Layer 5 of a small transformer language model trained on English Wikipedia (12 layers, counted from 0, width 128).
A neuron adds its activation times its output weights to the MLP's output. To switch it off is to set its activation to zero at one token and run the rest of the model.

Output weights of the MLP neurons that the questions are about. A number n stands for (n - 500) times 0.00043.
n83: 552 583 761 787 464 670 302 636 396 423 526 509 411 474 627 329 496 767 546 392 504 646 231 552 392 423 531 380 254 607 425 595 556 514 613 500 514 326 292 435 366 556 309 420 495 313 370 793 739 478 547 210 616 586 23 308 562 429 610 470 491 523 720 306 365 571 337 531 408 526 544 613 478 829 359 562 588 303 632 515 522 243 369 512 508 327 482 526 550 441 745 653 816 333 285 422 321 483 557 504 885 641 531 447 536 514 440 378 322 404 371 780 486 529 264 682 441 451 510 439 192 626 772 556 480 419 720 368
n107: 252 174 545 475 956 579 576 398 514 531 256 341 381 482 658 544 504 744 585 405 454 471 203 416 667 577 462 163 466 476 465 307 430 441 597 408 436 527 433 611 560 565 661 460 699 460 560 417 271 926 760 585 614 666 500 364 619 804 382 408 453 391 126 462 545 681 480 885 411 378 371 536 442 475 305 585 589 330 816 484 505 655 480 580 470 393 452 584 703 585 468 703 438 452 261 456 466 514 626 310 332 568 675 734 529 561 540 432 552 383 595 367 121 402 317 491 607 548 704 641 631 848 579 674 457 639 57 701
n128: 492 581 582 363 465 504 720 420 615 314 647 659 594 352 284 533 387 385 529 418 545 568 507 400 571 572 701 168 412 476 488 609 500 573 508 534 439 339 562 735 367 447 532 363 682 240 600 508 444 335 360 682 551 468 357 377 543 421 621 617 700 459 694 629 438 398 729 464 694 512 575 673 538 227 436 757 418 655 476 279 338 500 657 476 560 532 274 261 297 696 701 492 394 380 328 359 542 488 442 355 399 575 594 440 637 336 365 504 402 472 680 594 137 649 590 573 396 524 567 624 679 695 398 475 335 619 583 504
n228: 275 427 463 775 584 368 417 698 625 491 513 750 305 368 358 477 533 380 570 537 492 672 229 573 655 514 513 525 477 522 208 552 338 422 716 585 505 378 616 205 509 457 500 449 646 467 474 332 463 677 426 500 792 730 460 582 266 580 468 696 483 555 581 434 865 526 417 469 628 413 337 703 791 394 536 504 365 537 482 764 576 440 621 375 270 314 839 275 585 382 563 36 709 446 545 500 783 509 643 496 665 530 592 605 292 713 551 527 399 373 94 694 510 457 674 537 523 264 755 500 492 482 336 685 575 460 478 509
n314: 491 399 426 444 400 518 615 532 565 333 456 392 166 230 521 468 413 587 579 598 389 795 513 439 324 529 411 624 368 300 654 391 412 358 527 471 751 542 305 371 375 418 668 194 446 103 387 505 479 304 579 675 490 668 428 265 509 382 505 560 383 436 388 641 444 473 250 240 697 827 496 234 608 362 713 760 388 342 482 602 496 719 551 425 428 309 567 722 387 712 563 842 858 270 430 459 334 517 609 575 453 372 213 481 691 590 588 450 522 856 744 438 409 433 376 430 432 639 600 605 580 558 484 676 465 366 352 495

Each question names a token from some text and the token that comes next. It shows the activations a of the neurons there, in the order above. A number n stands for (n - 500) times 0.016.

Then comes g, the gradient of the next token's log-probability with respect to the MLP's output, scaled to length 1. A neuron's effect is roughly proportional to its activation times (output weights . g). A number n stands for (n - 500) times 0.00073.

" Car", then "r"
a: 519 676 503 528 498
g: 553 666 425 440 595 544 616 488 601 263 342 391 480 584 547 263 358 433 753 250 611 501 542 469 622 728 532 613 761 543 452 491 514 366 611 448 360 498 378 417 327 569 625 517 652 559 568 393 699 661 513 578 316 518 521 456 352 209 569 268 620 609 470 537 513 434 430 518 465 491 383 269 588 359 566 443 462 241 367 603 673 613 557 556 636 507 508 398 314 333 446 375 587 704 510 435 402 418 413 498 452 394 343 804 255 507 531 428 647 394 414 505 586 452 534 659 345 403 383 330 478 546 449 389 534 562 670 593
Which neuron, switched off, raises the next token's probability most? n107

"S", then " St"
a: 491 525 73 448 478
g: 539 502 320 497 296 408 416 546 680 449 369 438 561 541 510 532 709 709 664 451 394 539 700 650 459 531 578 421 459 635 443 546 401 520 477 453 579 586 555 771 468 639 438 474 640 560 451 501 498 625 439 297 562 263 614 466 521 762 447 785 412 548 534 518 425 462 387 335 341 450 702 352 462 390 450 522 309 624 640 326 329 669 495 452 412 545 696 720 614 487 513 537 350 293 522 670 562 458 248 591 582 439 396 550 444 505 400 399 491 437 375 674 465 371 530 684 399 348 446 572 272 347 369 735 348 591 285 358
Switching off which neuron hurts the next token most? n128

"ister", then " of"
a: 511 507 503 585 502
g: 526 458 340 342 532 637 334 277 617 456 324 612 557 476 652 622 662 558 391 439 540 529 648 397 480 710 369 468 380 514 474 494 390 349 449 548 499 452 564 344 569 573 398 445 392 532 456 649 614 601 499 507 371 436 170 548 394 423 500 345 283 567 384 535 494 626 620 567 554 374 390 327 533 454 497 509 533 409 377 611 637 600 595 418 537 491 734 533 771 694 414 718 516 300 238 452 286 652 274 387 495 592 442 542 727 380 420 377 323 641 635 477 617 581 452 341 594 791 455 490 339 616 541 491 240 537 450 482
Which neuron, switched off, raises the next token's probability most? n228

",", then " For"
a: 527 484 406 350 435
g: 414 569 555 364 618 502 529 495 663 575 652 410 598 463 489 443 447 382 302 581 494 430 551 765 567 376 442 570 589 367 490 421 475 571 605 641 565 564 619 461 551 560 363 685 705 595 695 563 484 533 607 590 438 529 537 658 648 636 457 732 735 572 531 363 536 514 679 224 579 347 619 740 344 685 546 443 424 588 514 385 313 465 687 447 199 416 513 497 736 374 372 481 544 627 430 447 496 379 441 311 707 543 655 567 327 450 518 474 425 634 600 635 509 561 477 466 438 343 581 803 485 638 327 603 396 315 237 548
Which neuron, switched off, raises the next token's probability most? n228

"v", then "out"
a: 503 476 141 487 502
g: 552 604 440 633 532 450 529 465 757 555 553 646 579 543 471 378 670 387 557 135 482 438 446 630 416 446 433 535 672 151 717 558 577 656 555 512 345 361 464 606 570 529 716 550 537 338 417 356 394 695 359 479 552 150 395 253 591 496 356 430 470 576 305 549 435 493 586 566 531 573 449 453 480 537 418 632 388 410 425 329 560 476 219 456 544 538 517 624 509 575 534 260 677 368 353 573 426 713 415 583 519 430 515 436 631 598 501 533 674 504 523 458 489 481 404 291 455 741 641 595 377 484 293 517 437 472 574 271
Which neuron, switched off, raises the next token's probability most? n128

".", then "\n"
a: 482 501 579 170 503
g: 489 648 571 501 389 601 635 396 443 577 445 378 317 450 446 419 579 431 531 487 489 420 268 460 469 533 417 585 605 620 440 370 498 617 529 523 530 534 646 453 365 629 539 241 368 610 348 499 652 375 451 395 590 372 614 418 542 170 773 401 529 418 439 645 407 321 346 619 483 575 390 495 707 285 578 509 739 380 426 402 684 448 576 549 475 491 629 616 365 737 630 623 468 401 463 544 272 617 591 550 574 372 267 484 628 650 432 563 388 700 316 502 481 309 609 213 682 409 649 386 521 400 543 241 393 526 574 454
Switching off which neuron hurts the next token most? n228

"\n", then "7"
a: 498 501 511 382 516
g: 279 372 230 313 478 467 269 323 603 380 433 449 407 539 363 530 165 332 338 470 616 367 662 591 483 559 351 461 392 433 465 584 600 488 628 380 454 492 357 478 505 244 319 560 386 611 444 492 629 475 474 579 642 640 356 327 479 316 362 397 498 389 389 378 570 539 496 379 511 519 569 335 668 474 655 490 560 646 520 636 505 553 449 691 529 263 335 400 620 528 283 571 763 697 400 529 469 468 327 533 503 580 526 549 559 537 627 383 677 351 668 352 533 527 372 668 635 448 423 561 375 615 618 734 381 550 441 595
Switching off which neuron hurts the next token most? n228

":", then " N"
a: 577 508 498 501 356
g: 416 566 442 389 339 389 547 417 562 651 566 783 409 470 373 388 469 504 370 581 435 493 559 383 407 534 261 582 582 552 552 471 334 376 331 741 475 562 519 651 772 581 435 534 504 587 548 879 314 655 288 452 625 403 487 350 358 600 634 472 454 624 458 281 409 458 637 622 390 384 579 593 397 658 558 421 696 337 784 495 189 519 393 516 479 358 549 366 496 514 643 510 533 548 536 641 594 468 400 550 584 691 430 596 494 463 423 293 400 269 250 378 573 452 570 604 305 604 559 593 446 509 530 469 409 400 436 457
Switching off which neuron hurts the next token most? n314

"ed", then " m"
a: 503 442 499 418 595
g: 397 373 384 626 531 771 497 701 289 560 455 600 698 660 519 608 435 384 519 751 445 569 624 486 482 498 491 620 310 415 616 462 322 621 492 493 479 491 496 809 516 558 293 444 320 432 854 480 544 442 349 404 535 484 466 577 637 566 567 492 643 471 513 365 580 337 635 441 625 529 690 546 318 700 519 553 460 453 603 502 438 165 457 607 567 522 374 475 249 449 432 539 345 533 289 632 571 493 390 507 563 584 488 568 372 625 385 395 335 250 720 364 493 756 532 295 459 533 419 421 481 454 631 420 494 435 507 385
Switching off which neuron hurts the next token most? n228

"u", then " Al"
a: 558 472 465 500 541
g: 687 496 447 506 431 467 526 449 485 362 792 552 492 465 535 522 577 299 476 710 325 376 400 570 395 541 811 682 379 437 401 436 670 593 469 609 333 639 708 629 505 567 453 565 628 686 505 645 661 487 286 504 461 424 331 733 399 506 602 511 412 554 549 403 472 518 524 453 555 322 800 733 368 643 409 660 552 462 543 645 553 540 564 547 515 534 383 266 789 531 487 589 781 562 449 537 573 640 429 514 613 365 652 629 243 544 423 590 617 728 384 586 647 420 619 401 512 518 559 474 492 557 346 326 574 462 581 588
Switching off which neuron hurts the next token most? n107

",", then " Min"
a: 504 503 311 286 407
g: 517 456 629 508 588 569 701 660 498 665 495 496 399 606 568 486 572 530 373 542 521 484 479 391 523 365 233 556 392 442 437 520 593 443 367 609 422 410 579 641 694 343 398 485 530 487 667 560 593 631 517 505 137 496 385 555 585 323 657 488 629 518 500 650 470 354 531 489 509 509 573 646 427 556 458 529 606 740 729 532 445 445 752 367 772 441 533 452 572 271 407 649 415 732 444 481 584 677 479 566 601 599 568 583 28 731 458 246 590 433 572 582 499 470 390 453 663 398 557 418 530 466 675 679 342 415 433 542
Switching off which neuron hurts the next token most? n314